Layer 7 of a small transformer language model trained on English Wikipedia (15 layers, counted from 0, width 64).
A neuron's activation on a vector x is GELU(gate . x) times (in . x), where the dot is the dot product.
The model reads these tokens: " her" " mother" "," " Sad" "a" " Ka" "ur" "," " res" "enti" "ng" " Ran" "ji" "t" "'" "s" " father" " for" " having" " killed" " her" " own" "." " Bh" "ati" "a" " records" " that" " Me" "h" "ta" "b"

The vector x that enters this layer's MLP at each token. A number n stands for (n - 500) times 0.0054.
0 " her": 465,501,546,729,398,603,446,349,622,381,383,436,499,491,688,344,241,578,618,623,443,550,556,322,377,360,353,448,475,602,466,547,341,443,662,632,417,546,518,431,411,398,273,644,343,443,735,544,473,618,558,395,517,574,591,305,379,646,548,491,483,542,598,371
1 " mother": 372,603,367,738,599,554,445,437,530,368,370,454,561,687,680,688,391,576,578,524,455,536,519,277,374,535,412,389,479,657,383,437,529,326,326,588,451,626,623,362,454,427,307,579,478,541,696,628,415,576,663,514,542,464,681,404,492,672,518,695,522,386,481,427
2 ",": 509,558,556,666,544,572,351,624,777,502,372,529,520,520,788,572,451,483,480,445,465,601,555,617,360,459,525,409,542,505,409,316,477,369,447,463,472,557,603,396,491,395,384,495,540,569,598,598,480,648,622,421,471,472,548,444,377,384,475,485,538,471,538,452
3 " Sad": 422,370,526,622,399,497,442,559,399,591,391,466,513,655,478,665,444,444,459,375,593,388,583,446,535,564,549,559,423,479,497,486,536,487,576,494,455,578,609,512,525,492,374,553,430,502,457,419,559,612,501,409,477,264,815,353,456,247,519,488,564,477,578,522
4 "a": 378,458,550,566,519,539,661,634,463,450,434,584,502,544,588,663,409,441,473,624,574,498,508,425,565,476,442,434,391,494,511,543,365,368,486,496,446,528,526,511,542,463,375,476,545,474,575,475,426,573,511,497,450,24,711,405,536,277,486,605,493,545,514,543
5 " Ka": 358,478,656,603,443,467,524,457,406,527,362,444,598,511,560,639,308,412,403,452,623,416,485,528,541,442,549,506,434,637,452,508,332,380,521,546,466,438,594,519,539,510,502,404,378,383,503,490,550,363,474,359,555,266,768,338,462,178,581,508,502,504,507,513
6 "ur": 440,509,597,567,543,532,566,516,462,479,391,572,569,386,558,683,444,483,514,638,588,484,530,479,491,459,372,525,470,495,419,565,493,398,459,528,432,569,598,522,453,506,430,445,479,485,462,431,579,535,445,367,519,24,726,377,467,355,471,583,440,612,472,550
7 ",": 474,546,531,559,505,531,476,640,747,536,362,546,542,494,766,641,492,482,476,519,539,583,472,630,490,496,492,488,499,481,427,372,423,356,483,391,459,559,639,518,524,469,394,518,596,470,504,502,585,594,422,394,453,320,638,419,308,145,437,443,596,535,531,479
8 " res": 300,665,434,440,488,691,338,526,584,428,348,549,418,407,372,270,455,440,538,371,534,354,573,545,487,552,403,374,514,600,662,410,405,508,458,317,388,708,572,389,443,335,539,388,423,497,683,465,373,406,300,496,522,540,637,437,547,365,447,567,336,421,755,439
9 "enti": 575,499,426,516,747,372,412,510,517,395,354,376,600,513,455,432,380,667,624,385,440,484,580,539,490,796,546,440,594,442,580,444,491,535,629,547,485,584,527,377,555,206,546,436,527,430,369,730,542,632,380,627,464,654,520,743,354,236,308,729,374,703,555,580
10 "ng": 413,385,308,514,376,589,353,535,685,403,508,316,574,624,467,581,388,544,601,498,389,487,512,475,417,564,389,478,455,343,678,338,493,527,503,508,315,549,504,503,535,399,322,469,470,625,540,611,576,613,280,635,497,326,643,438,499,354,411,557,611,634,568,480
11 " Ran": 404,581,567,593,547,362,431,517,372,477,456,553,525,656,433,628,358,616,597,479,555,463,485,438,496,381,438,483,498,433,329,684,382,466,398,422,574,507,618,422,677,543,373,440,357,415,444,587,569,447,554,407,498,371,749,462,443,110,540,574,699,435,418,497
12 "ji": 381,505,558,509,565,527,641,619,358,465,523,573,605,513,556,638,383,545,583,527,601,599,471,522,504,583,403,464,438,467,399,612,379,375,573,469,386,490,428,574,675,477,282,440,471,407,419,444,684,586,496,395,506,195,712,502,422,309,555,625,543,523,384,457
13 "t": 462,448,616,510,517,504,611,552,498,402,504,607,524,458,532,684,399,522,524,628,523,484,428,543,481,416,373,475,471,517,492,510,402,344,446,387,349,647,552,464,471,596,408,488,491,464,457,436,647,551,391,377,490,31,692,430,518,374,477,571,409,566,405,540
14 "'": 536,507,558,320,594,657,436,584,545,417,454,494,524,528,528,364,462,718,694,219,476,440,448,513,379,604,536,558,428,639,455,578,404,534,506,323,478,571,565,282,636,614,359,731,538,504,576,558,652,449,435,386,468,311,671,474,436,405,378,812,320,645,508,314
15 "s": 484,386,618,491,528,490,487,484,674,400,529,542,471,476,578,382,441,654,597,490,456,531,482,292,420,485,472,483,428,495,597,566,399,487,435,396,399,654,491,382,540,548,425,556,543,432,708,635,511,605,510,342,468,265,694,305,508,547,392,603,328,633,426,424
16 " father": 405,578,403,703,574,533,497,455,565,395,412,482,570,665,650,726,478,529,525,484,490,506,506,262,365,593,422,438,493,699,391,426,488,336,313,506,415,640,648,445,503,444,402,548,539,528,659,631,451,506,609,483,574,403,735,453,458,568,510,748,525,350,447,436
17 " for": 281,390,525,519,402,648,428,410,749,436,362,424,581,516,645,662,487,502,528,587,517,532,652,624,438,429,497,420,583,524,491,499,445,476,592,528,487,511,428,464,614,426,526,579,408,599,685,605,585,683,648,523,471,428,599,450,373,293,400,460,497,545,533,362
18 " having": 359,411,544,591,449,466,422,567,765,339,542,584,545,557,453,384,432,510,537,372,408,547,620,587,388,540,545,349,523,646,506,675,366,570,542,466,560,630,426,461,603,339,481,666,512,533,499,534,579,535,449,542,431,525,611,400,480,326,440,415,484,505,573,353
19 " killed": 369,574,359,645,510,587,347,432,690,528,534,264,516,419,472,648,281,624,612,593,488,395,574,410,359,493,441,455,542,480,586,414,436,481,276,520,435,584,627,402,694,458,440,659,445,639,610,507,524,515,506,557,513,423,631,420,603,362,532,574,632,517,641,381
20 " her": 401,465,426,762,387,602,458,407,660,397,393,455,489,418,631,364,244,540,618,634,457,459,572,208,451,439,420,438,481,570,473,511,343,461,540,612,424,569,527,501,518,440,343,620,356,456,695,622,525,589,619,355,468,564,621,353,405,536,508,547,442,420,623,378
21 " own": 396,467,421,712,335,522,429,460,640,446,414,366,595,545,436,568,414,572,626,404,470,557,505,94,372,479,463,459,456,547,476,407,576,408,532,525,371,667,505,533,549,458,446,538,492,588,638,525,474,475,498,479,449,497,733,439,525,521,519,603,590,432,521,499
22 ".": 357,470,541,730,490,453,379,494,713,412,436,732,550,486,586,434,357,590,699,422,430,528,696,257,554,405,259,524,533,582,426,426,400,485,413,378,542,452,484,361,498,416,367,566,527,521,516,377,495,521,491,529,575,399,496,446,492,365,456,520,740,546,682,475
23 " Bh": 456,451,521,571,472,540,367,628,370,376,344,611,647,509,484,472,490,587,501,368,647,454,447,660,602,374,585,472,497,574,510,299,311,437,568,396,390,478,516,459,593,386,360,476,355,449,502,474,592,519,617,407,488,406,760,401,572,313,432,550,508,468,497,519
24 "ati": 482,469,602,645,533,564,552,486,376,438,429,628,621,395,416,592,561,656,603,479,578,469,437,503,475,513,316,425,413,469,406,519,508,334,533,458,471,547,421,473,591,485,406,549,429,437,476,509,565,743,576,386,498,165,729,479,400,335,525,657,512,489,525,565
25 "a": 367,500,540,616,549,558,691,569,502,442,489,648,561,434,560,575,372,502,583,632,520,520,564,468,490,455,433,409,418,581,421,457,401,376,505,472,435,539,540,456,508,504,383,528,530,405,545,588,568,589,491,517,486,73,746,354,556,477,443,609,448,496,521,565
26 " records": 310,413,412,686,647,616,517,580,658,554,499,551,376,481,480,598,313,585,709,499,405,462,424,516,437,466,396,510,632,638,483,456,472,546,484,456,435,624,651,468,460,415,531,596,550,585,593,556,362,435,367,441,573,374,720,411,441,633,432,538,635,496,655,359
27 " that": 468,587,476,692,629,676,484,618,738,433,486,604,510,697,558,498,378,460,626,334,464,628,499,539,492,333,414,372,305,589,509,494,283,504,478,518,538,586,403,551,508,473,466,590,506,487,616,478,577,531,445,527,523,522,621,350,464,635,524,441,569,545,620,300
28 " Me": 368,615,499,778,470,487,618,482,420,463,467,623,447,634,532,599,417,478,529,452,491,407,505,423,473,353,469,495,487,576,419,494,334,358,499,553,522,340,450,493,506,444,544,391,393,374,622,548,396,495,594,258,422,393,773,370,591,362,411,403,518,581,543,378
29 "h": 402,428,562,633,519,537,623,480,452,492,408,708,480,402,551,660,460,507,702,566,686,403,486,576,382,411,448,574,477,534,457,563,477,392,411,718,465,541,592,429,510,609,289,427,515,398,410,468,605,550,457,349,417,211,710,314,502,353,495,582,456,463,415,547
30 "ta": 449,583,619,660,470,527,623,497,382,424,488,542,553,385,497,527,426,522,595,435,531,544,588,556,480,506,416,481,352,537,383,629,427,393,564,560,517,534,548,612,522,497,313,344,489,319,396,556,590,641,434,504,498,81,689,385,529,400,534,485,407,531,490,509
31 "b": 483,472,581,534,440,584,614,588,489,411,518,625,511,421,529,576,387,486,585,531,497,504,505,536,481,453,401,496,526,578,458,519,350,410,487,474,409,619,548,454,451,594,407,584,522,479,433,556,595,632,426,470,501,70,764,387,557,473,430,580,406,558,408,536

Each question shows the input weights of one neuron of the MLP. A number n stands for (n - 500) times 0.0024.

n17 gate: 246,619,589,550,356,375,474,724,228,507,710,427,449,482,422,496,460,526,483,515,578,478,158,458,618,275,507,447,591,475,518,755,697,435,585,427,420,643,500,551,543,668,569,600,420,363,489,644,642,697,504,489,311,438,383,418,552,536,449,464,456,551,604,529
n17 in: 516,388,599,570,545,439,497,262,590,562,519,697,562,384,456,490,571,631,407,444,462,245,589,537,386,697,179,579,484,361,553,412,463,430,516,549,597,422,526,751,399,468,468,513,536,526,494,442,582,273,422,530,639,432,470,437,471,471,552,490,382,297,507,646
Its three highest activations, in order, are on tokens 24 "ati", 30 "ta", 13 "t"

n19 gate: 303,438,616,330,456,710,441,354,434,456,586,313,326,540,561,347,404,478,275,713,697,489,478,664,490,344,665,507,522,669,557,625,510,543,415,507,610,422,474,507,504,587,759,554,382,573,708,319,658,493,467,356,617,635,460,429,444,389,317,548,392,500,343,323
n19 in: 408,465,213,665,521,458,611,468,542,654,378,439,378,450,371,415,382,395,609,616,374,347,716,690,561,684,222,399,589,221,503,462,510,430,659,446,614,428,493,312,490,605,571,423,514,627,599,384,479,532,464,493,382,351,479,445,428,535,423,639,352,418,304,550
On which token does it fire most, and how strongly? 17 " for", at about 2.2

n60 gate: 353,350,562,468,479,362,403,493,399,638,535,619,475,547,574,436,724,270,552,445,613,439,521,503,819,347,459,514,486,412,531,567,527,411,445,471,360,614,737,439,666,617,439,390,428,504,457,493,363,467,731,641,370,658,356,386,482,729,551,529,474,213,632,439
n60 in: 645,449,688,504,461,496,472,668,578,575,454,472,397,398,542,317,543,755,673,480,388,555,531,436,733,309,371,446,300,450,801,726,451,360,560,315,461,466,579,618,550,423,371,263,587,703,426,500,569,291,587,642,394,496,376,218,628,562,282,437,484,621,472,385
Which token does this neuron like most? 16 " father"

n95 gate: 458,443,303,479,631,446,512,650,527,491,695,500,604,473,538,563,439,601,610,512,506,548,660,543,480,353,568,414,590,571,325,462,575,432,414,533,500,651,569,569,423,634,446,327,612,637,608,613,535,515,436,341,503,386,664,617,488,473,349,355,506,572,451,273
n95 in: 482,458,497,446,449,371,524,555,401,614,494,396,568,372,649,548,586,383,494,603,640,811,488,570,389,466,425,506,357,422,494,530,526,632,472,390,421,582,482,400,449,551,506,656,549,551,442,461,309,377,543,459,775,524,562,634,537,335,491,677,574,649,599,463
Which token does this neuron like most? 7 ","

n150 gate: 406,530,342,332,440,269,530,707,507,641,578,326,259,364,393,703,477,504,428,442,530,477,526,612,670,335,422,681,368,518,507,563,457,768,577,674,530,376,360,553,456,682,444,604,454,242,481,706,444,299,458,531,568,787,336,512,611,544,585,436,454,504,469,527
n150 in: 347,359,627,615,518,255,251,318,395,607,464,631,415,296,604,409,577,592,794,612,504,485,464,535,497,345,511,382,660,425,578,361,389,478,611,635,562,324,445,467,314,662,641,594,665,323,424,410,625,529,603,417,449,566,599,459,678,514,400,529,504,424,578,665
Which token does this neuron like most? 27 " that"

n203 gate: 538,412,479,554,524,375,685,476,429,552,637,360,465,524,503,486,545,406,507,601,513,428,550,555,755,479,500,554,507,517,225,650,546,368,493,634,510,513,394,435,587,315,646,672,421,483,534,388,436,486,304,369,359,466,326,535,389,591,771,620,358,711,591,655
n203 in: 467,304,425,579,649,530,517,553,428,662,428,507,365,663,382,616,671,327,494,432,533,587,520,449,637,588,603,611,753,572,396,685,351,553,598,671,513,584,724,370,461,493,493,559,520,583,497,434,457,335,329,393,554,583,486,637,476,543,428,677,446,550,269,591
Which token does this neuron like most? 20 " her"

n221 gate: 639,605,628,497,628,428,487,497,389,500,471,636,557,335,503,490,779,550,589,716,409,440,419,822,582,456,629,383,563,387,500,777,503,415,507,560,480,449,427,457,656,425,523,425,460,326,510,651,539,650,653,370,649,602,503,554,446,490,550,523,547,368,460,467
n221 in: 194,568,563,473,405,594,757,354,500,696,507,476,572,643,630,602,380,614,575,427,627,589,440,542,546,469,465,440,636,430,556,553,412,503,521,633,589,786,623,527,273,500,476,386,572,463,323,679,433,308,466,595,329,463,593,559,573,647,535,435,545,514,597,476
Which token does this neuron like most? 29 "h"

n157 gate: 655,255,662,531,549,521,620,482,350,436,569,606,603,511,535,451,645,511,493,594,510,712,400,530,588,375,435,438,679,438,421,782,423,448,571,567,609,629,479,458,417,364,440,577,652,514,307,214,583,613,450,613,564,507,377,435,457,787,334,655,454,479,586,528
n157 in: 446,335,623,616,345,365,679,548,437,577,606,503,510,621,497,797,327,497,656,650,491,459,528,518,497,610,461,578,484,519,383,460,500,296,190,423,455,448,376,544,444,440,620,421,471,478,443,654,622,503,647,582,494,592,587,415,455,541,365,443,516,440,458,372
Which token does this neuron like most? 31 "b"

n92 gate: 566,591,617,665,500,273,421,647,411,483,577,276,317,353,519,353,497,513,572,497,542,533,500,700,440,413,520,461,441,365,557,669,628,400,414,632,572,247,451,330,481,481,585,623,358,337,382,558,654,583,480,493,530,520,430,487,527,432,351,461,663,372,553,507
n92 in: 558,555,388,544,446,344,600,777,528,414,309,459,497,637,550,486,390,378,592,647,376,486,409,582,644,458,496,285,534,309,576,573,591,436,389,479,305,457,596,415,544,466,428,574,376,643,497,415,624,421,342,284,586,438,503,630,503,439,461,634,851,599,423,507
Which token does this neuron like most? 11 " Ran"

n251 gate: 466,353,465,534,463,514,590,558,596,438,352,552,378,452,436,551,607,667,553,489,561,627,453,539,461,497,412,500,565,547,517,597,598,758,908,497,558,404,562,517,611,676,568,564,445,643,551,381,466,493,824,628,555,641,447,377,448,648,390,714,448,418,693,531
n251 in: 339,517,525,503,483,524,472,630,662,528,554,276,424,380,318,497,348,587,345,574,487,565,359,739,395,486,447,507,613,379,657,637,330,585,601,610,387,520,469,545,463,398,763,466,517,439,822,725,389,635,493,450,503,407,497,507,507,547,519,386,612,623,458,593
Its three highest activations, in order, are on tokens 17 " for", 26 " records", 0 " her"

n115 gate: 507,510,510,474,441,523,630,397,323,567,484,357,540,632,633,655,483,561,643,449,546,397,422,544,728,540,289,419,311,393,494,552,554,412,453,364,513,634,573,311,757,281,431,589,507,421,483,605,454,530,423,479,607,387,455,469,507,572,328,667,429,242,493,477
n115 in: 519,382,274,475,328,541,539,369,561,623,582,551,416,340,601,532,487,327,540,500,638,387,598,512,347,373,444,377,577,513,297,509,521,351,588,278,442,556,417,526,491,652,650,494,723,417,442,519,443,355,732,487,403,574,443,437,533,550,642,513,523,362,461,384
Which token does this neuron like most? 16 " father"

n163 gate: 620,558,424,539,458,375,637,451,535,530,532,438,658,542,899,416,467,434,491,540,583,467,417,596,581,447,443,701,399,484,361,373,447,590,480,487,370,453,295,607,500,715,302,410,510,416,380,677,417,438,647,433,500,676,431,450,450,647,451,559,441,516,520,484
n163 in: 403,623,319,354,576,530,527,593,406,443,628,510,632,550,546,643,561,667,407,565,484,430,352,554,382,381,534,493,731,743,757,578,497,487,592,477,463,794,497,356,644,619,467,589,540,344,423,550,493,409,517,600,409,510,603,521,680,372,633,429,435,463,428,577
Which token does this neuron like most? 22 "."

n129 gate: 580,382,574,709,304,538,472,500,415,577,452,486,535,594,565,455,566,444,437,564,629,559,289,596,693,496,439,643,281,606,439,666,447,404,683,559,479,520,660,403,445,483,414,582,469,366,483,541,623,521,612,281,350,566,388,269,606,592,382,375,327,524,801,545
n129 in: 552,504,443,584,471,588,649,607,564,336,464,730,803,496,464,504,608,601,259,564,406,515,547,616,447,684,454,431,341,522,407,359,553,562,635,726,511,422,600,330,656,394,596,511,444,430,629,449,424,470,738,466,567,459,506,473,556,449,221,366,399,710,451,191
On which token does it fire most, and how strongly? 28 " Me", at about 4.2

n26 gate: 584,526,593,574,500,529,334,497,453,376,471,513,366,368,506,484,572,385,516,464,484,552,681,719,540,536,364,513,565,494,673,683,688,471,566,416,568,463,309,400,608,621,703,487,422,426,484,471,459,451,331,436,685,503,277,477,428,589,543,451,208,477,559,402
n26 in: 581,338,480,611,488,419,356,384,644,567,386,309,681,581,443,477,778,433,347,500,473,309,538,633,463,236,448,500,283,462,515,436,367,416,520,578,531,493,364,314,492,638,442,450,309,496,566,488,557,175,328,492,332,535,338,528,678,420,474,371,200,469,247,609
Which token does this neuron like most? 26 " records"

n186 gate: 442,483,574,503,592,408,593,483,460,590,709,345,392,575,453,384,586,354,691,528,524,507,483,575,671,388,602,436,589,540,413,607,621,463,542,404,362,444,589,483,598,571,603,334,403,619,596,476,453,213,500,308,562,527,301,229,619,429,429,369,273,695,574,517
n186 in: 378,517,441,567,409,510,486,537,518,818,397,463,524,568,557,625,548,428,507,594,783,571,334,578,753,497,277,354,466,414,309,520,406,396,435,466,290,533,531,547,473,517,557,477,746,423,382,510,467,346,544,577,531,442,532,497,634,347,401,582,651,635,403,623
On which token does it fire most, and how strongly? 5 " Ka", at about 1.4

n22 gate: 371,434,574,341,406,413,430,613,446,344,525,434,424,610,284,563,547,324,512,455,466,491,330,569,455,391,584,367,594,337,564,586,521,379,484,513,632,524,456,560,614,606,559,571,408,609,214,394,654,427,443,643,560,613,369,413,462,404,417,677,490,600,567,582
n22 in: 364,528,571,410,486,369,405,576,371,567,391,612,370,650,309,507,353,468,477,304,541,332,408,517,727,677,493,391,451,582,476,660,619,466,518,430,619,386,545,354,644,366,240,682,409,521,441,327,353,486,539,413,636,493,426,489,376,586,539,521,684,497,717,374
Which token does this neuron like most? 11 " Ran"

n108 gate: 466,390,494,536,561,391,426,384,494,614,512,564,469,543,698,500,558,537,644,487,482,451,521,631,450,466,516,524,262,662,577,741,512,545,587,577,528,585,705,482,500,588,460,606,549,582,415,403,554,605,654,402,644,512,352,409,525,644,336,586,426,619,696,623
n108 in: 585,365,431,659,458,599,744,607,497,770,406,604,597,671,350,514,597,663,568,453,668,314,280,670,381,337,412,381,543,371,628,507,449,335,504,586,439,273,507,525,633,504,592,493,507,429,354,383,325,536,521,530,732,500,439,463,417,374,520,614,634,447,576,478
Which token does this neuron like most? 29 "h"

n209 gate: 604,406,570,384,335,426,480,455,356,336,446,542,605,412,577,426,402,345,375,786,484,324,561,484,600,424,316,513,454,465,367,617,605,629,477,650,425,566,419,266,494,368,575,500,448,490,347,416,705,664,467,571,513,497,406,507,421,462,405,614,398,562,537,680
n209 in: 479,489,504,409,619,472,323,433,592,528,334,595,422,391,414,388,730,857,568,453,434,405,483,597,497,529,533,427,549,462,493,651,339,444,436,539,387,497,560,307,593,455,689,674,411,409,521,385,500,482,461,496,207,722,428,543,307,548,530,380,722,377,342,404
Which token does this neuron like most? 9 "enti"

n182 gate: 641,446,421,374,363,437,541,611,506,469,711,527,418,363,671,493,517,520,397,579,589,450,190,622,397,442,500,500,507,569,510,782,558,663,439,419,503,681,651,336,467,593,691,460,649,320,463,583,605,530,372,424,385,393,471,459,698,480,506,466,602,577,397,436
n182 in: 425,490,434,554,439,645,137,391,466,510,477,271,331,306,450,676,600,337,543,291,657,305,590,422,363,604,430,527,497,430,513,670,555,547,400,524,657,602,357,306,470,497,476,453,469,483,483,395,543,637,620,320,370,456,422,545,535,463,629,462,562,531,490,377
Which token does this neuron like most? 29 "h"

n48 gate: 389,396,700,387,461,510,356,432,403,526,618,657,484,451,379,429,539,586,390,443,506,654,535,475,488,563,490,503,366,558,566,341,506,506,424,516,823,500,660,484,478,667,575,477,474,574,451,355,558,799,520,446,582,692,450,587,374,558,371,664,626,328,440,389
n48 in: 490,678,559,450,339,371,369,436,540,574,572,484,636,595,375,582,397,519,512,409,472,369,375,564,567,688,428,469,481,594,432,438,509,428,329,554,350,300,388,688,431,519,468,393,381,497,373,367,400,506,423,480,446,628,495,500,458,400,452,522,587,685,520,856
Which token does this neuron like most? 15 "s"

n164 gate: 474,408,514,677,329,317,363,722,386,620,695,583,352,341,559,490,580,685,408,463,425,576,425,475,513,490,480,630,526,591,442,694,532,454,524,643,487,519,490,550,510,487,681,471,350,688,381,385,591,437,437,524,463,573,444,629,244,461,528,680,641,672,578,517
n164 in: 84,684,230,353,482,629,471,446,412,511,475,660,335,384,411,666,376,559,396,344,390,613,464,569,400,437,578,397,609,663,591,521,562,521,423,584,493,559,475,522,415,593,554,672,442,554,569,468,393,361,478,294,231,308,469,585,596,536,387,449,544,601,633,584
On which token does it fire most, and how strongly? 26 " records", at about 0.41

n173 gate: 387,523,595,569,592,461,543,500,476,507,386,487,416,328,484,559,513,396,414,497,578,540,224,560,399,285,871,373,394,468,461,364,718,546,560,407,613,589,540,381,604,667,540,713,477,487,579,395,419,330,427,363,563,417,382,493,453,435,475,420,621,526,497,387
n173 in: 329,426,625,529,545,411,500,577,523,474,487,264,618,816,440,590,487,516,509,550,377,400,567,596,438,421,477,478,342,630,309,513,488,382,533,393,380,509,326,419,475,522,484,465,429,510,455,596,570,552,435,266,500,626,679,811,434,478,393,442,513,419,628,510
On which token does it fire most, and how strongly? 5 " Ka", at about 1.7

n27 gate: 281,497,401,387,510,243,549,410,390,574,663,235,416,451,592,493,566,271,387,649,575,660,681,556,517,609,557,609,410,534,551,503,636,596,500,503,427,460,413,320,558,270,507,572,252,441,282,528,578,273,430,626,493,608,515,618,493,493,441,448,560,510,596,441
n27 in: 255,682,486,452,593,616,427,469,563,339,585,434,640,735,419,572,556,482,467,550,480,618,524,705,474,532,646,371,514,497,245,412,484,630,426,632,590,523,635,621,483,374,617,647,368,479,624,572,422,361,549,675,573,490,376,638,388,568,471,368,525,390,359,232
Which token does this neuron like most? 3 " Sad"

n177 gate: 575,453,558,798,484,522,585,387,344,414,598,447,405,415,731,718,418,487,470,420,405,516,488,521,527,755,465,457,585,337,524,454,536,391,481,355,513,530,651,462,451,708,556,593,437,385,575,257,417,541,396,497,535,528,390,490,513,583,441,554,478,563,362,503
n177 in: 345,394,625,434,542,624,635,467,566,355,342,628,509,329,539,442,515,416,433,584,395,476,452,459,620,528,603,332,543,497,346,405,436,376,639,433,485,579,576,537,401,524,652,485,534,491,524,600,281,356,497,664,509,424,640,312,562,656,604,479,460,661,472,432
Which token does this neuron like most? 13 "t"

n10 gate: 532,585,434,549,443,356,400,436,303,496,500,364,359,617,531,482,665,381,616,409,521,382,507,517,456,435,156,444,568,570,548,503,514,525,688,443,493,658,279,343,594,493,486,486,400,599,326,610,580,281,665,640,396,614,303,379,507,703,244,504,478,461,609,417
n10 in: 359,558,662,456,466,609,372,658,612,490,487,600,364,689,517,391,694,308,328,398,537,396,419,428,648,490,369,416,442,675,436,574,592,490,524,510,545,669,211,280,416,514,620,514,583,391,369,650,578,403,462,414,500,593,541,376,500,270,640,548,378,531,433,590
Which token does this neuron like most? 8 " res"

n192 gate: 623,540,602,493,546,454,617,567,406,389,350,403,429,457,660,450,564,568,474,616,569,547,526,436,392,473,366,529,330,297,432,604,640,395,662,460,757,555,697,570,435,563,380,464,624,480,337,533,565,799,329,428,557,467,338,476,466,349,478,677,642,397,507,463
n192 in: 368,369,513,470,743,785,429,567,592,370,380,383,457,381,470,479,488,450,456,440,461,429,566,544,474,506,355,506,445,437,515,506,611,476,264,380,442,465,521,371,452,558,405,439,497,433,531,515,509,404,660,719,651,583,482,547,385,530,630,383,316,503,353,364
On which token does it fire most, and how strongly? 2 ",", at about 0.72

n55 gate: 401,335,476,405,533,373,606,553,458,457,510,503,661,477,568,602,397,668,506,500,711,636,260,506,484,540,531,614,298,481,243,416,595,503,638,576,503,538,331,454,695,686,576,742,463,490,602,507,695,314,493,455,593,649,475,551,524,468,444,613,510,470,537,404
n55 in: 553,570,561,497,552,490,539,388,411,699,304,556,632,261,472,650,596,632,611,860,362,472,566,611,735,504,374,538,345,528,490,455,463,448,675,659,532,473,310,581,576,587,602,396,638,409,584,368,662,727,475,434,518,398,509,648,382,438,546,595,443,577,489,613
Which token does this neuron like most? 12 "ji"

n86 gate: 522,493,579,555,408,354,466,659,483,377,544,441,343,518,347,379,466,357,592,420,467,374,598,525,305,455,276,598,441,504,529,464,571,606,455,741,600,536,478,474,442,730,611,489,388,526,393,482,464,366,500,473,403,511,273,697,639,667,178,567,459,774,753,657
n86 in: 676,489,471,433,525,649,514,375,416,482,426,608,515,324,546,361,453,511,241,548,609,302,616,445,558,405,577,613,435,458,448,444,575,674,613,522,457,604,511,407,342,365,378,589,547,368,274,223,556,496,709,247,604,536,494,610,500,352,530,831,482,514,361,561
On which token does it fire most, and how strongly? 9 "enti", at about 0.65

n37 gate: 413,528,464,510,653,493,391,615,465,744,616,384,624,441,579,281,637,646,369,550,562,496,706,577,406,401,432,586,395,428,561,671,633,597,312,609,539,520,573,346,397,569,451,590,567,535,259,271,510,352,380,460,493,538,339,453,749,572,385,444,308,451,457,556
n37 in: 496,642,383,669,595,437,708,393,281,468,402,371,410,532,402,659,328,449,699,314,479,468,549,571,534,670,376,542,692,528,555,486,592,440,352,446,671,448,418,436,458,486,344,458,299,528,489,348,503,708,264,696,740,550,509,522,565,577,722,543,565,518,525,450
On which token does it fire most, and how strongly? 15 "s", at about 0.42

n200 gate: 475,424,441,516,693,594,481,551,416,342,472,442,439,538,462,421,481,510,598,565,422,407,491,397,448,442,546,600,398,634,485,379,640,525,574,513,551,555,535,229,597,626,579,869,468,620,401,443,415,282,561,493,398,570,500,320,704,428,389,417,448,363,559,442
n200 in: 394,630,562,518,530,521,540,651,390,629,307,506,485,400,524,376,549,411,453,335,604,360,452,430,497,429,512,417,433,595,400,385,344,434,725,470,588,433,454,261,616,557,491,584,454,470,597,401,396,399,619,594,494,618,521,425,485,425,583,387,435,300,692,463
Its three highest activations, in order, are on tokens 8 " res", 14 "'", 20 " her"

n236 gate: 303,486,486,500,446,365,579,469,457,593,453,585,445,463,520,459,548,510,471,545,640,442,493,656,305,614,528,537,330,420,480,447,646,587,465,404,425,546,657,381,463,446,690,520,277,456,442,476,677,431,695,225,316,514,503,615,801,707,397,456,320,636,528,569
n236 in: 433,379,404,550,400,487,642,356,588,316,526,726,323,614,599,463,507,285,649,524,559,358,477,580,542,497,458,493,554,414,399,319,632,540,442,470,321,513,429,608,398,550,577,294,327,480,597,433,421,385,422,381,456,487,529,272,685,642,347,652,534,355,527,358
On which two tokens does it fire most, strongest first? 28 " Me", 29 "h"

n59 gate: 437,454,655,386,421,569,440,418,497,487,587,195,721,629,614,467,560,497,398,598,604,656,578,528,551,544,330,494,559,383,333,368,434,699,500,798,520,363,503,530,490,458,460,657,470,598,417,510,562,460,483,483,659,431,371,602,668,607,381,646,651,487,540,520
n59 in: 419,363,317,702,409,663,521,423,710,518,555,532,642,661,531,444,479,361,500,403,569,408,348,289,456,557,652,510,419,400,480,493,667,566,493,712,511,530,493,493,455,545,623,545,521,706,574,343,621,496,581,653,380,605,377,410,521,251,460,461,325,426,636,228
Which token does this neuron like most? 10 "ng"

n195 gate: 520,558,441,357,480,509,602,517,524,541,622,601,594,684,500,483,564,421,469,376,503,584,537,434,478,611,651,432,517,322,438,511,459,643,594,607,517,364,396,552,557,457,523,580,549,377,618,700,582,424,378,371,387,685,387,367,371,355,345,523,567,419,453,451
n195 in: 538,562,428,492,602,519,693,524,529,634,534,527,533,530,596,355,416,258,674,522,564,590,609,247,539,484,506,519,438,513,395,503,387,455,613,419,546,492,592,522,452,404,565,460,486,489,565,479,524,535,440,663,560,311,442,517,538,516,497,505,615,384,334,478
On which token does it fire most, and how strongly? 27 " that", at about 0.34

n122 gate: 385,357,514,607,271,393,496,409,247,620,366,539,355,528,455,552,387,571,560,729,692,426,428,387,580,447,586,545,392,459,408,609,517,410,450,539,636,362,566,451,414,555,671,465,310,434,559,358,757,433,690,529,468,591,402,468,731,473,434,591,362,605,671,461
n122 in: 428,429,507,770,608,679,483,398,519,662,543,565,386,561,477,337,486,441,520,420,714,589,668,539,471,427,293,423,316,363,417,470,409,770,458,562,418,490,428,657,410,547,289,584,445,666,555,446,483,607,473,656,497,524,491,374,465,648,378,342,503,377,416,699
On which token does it fire most, and how strongly? 20 " her", at about 1.8

n137 gate: 434,517,451,534,510,514,524,545,409,510,737,500,528,490,605,675,472,496,606,613,659,587,483,563,407,721,305,659,517,378,426,844,457,623,665,705,483,417,382,562,544,606,483,438,361,473,548,438,273,490,702,539,517,607,456,362,489,384,311,476,619,472,712,542
n137 in: 312,510,600,310,453,586,591,547,415,524,533,665,735,416,698,697,290,435,671,648,418,517,695,593,423,510,707,418,530,642,627,513,673,400,480,446,618,539,530,369,579,483,500,387,514,644,433,380,553,554,544,441,416,426,477,366,415,523,560,709,517,520,534,314
Which token does this neuron like most? 12 "ji"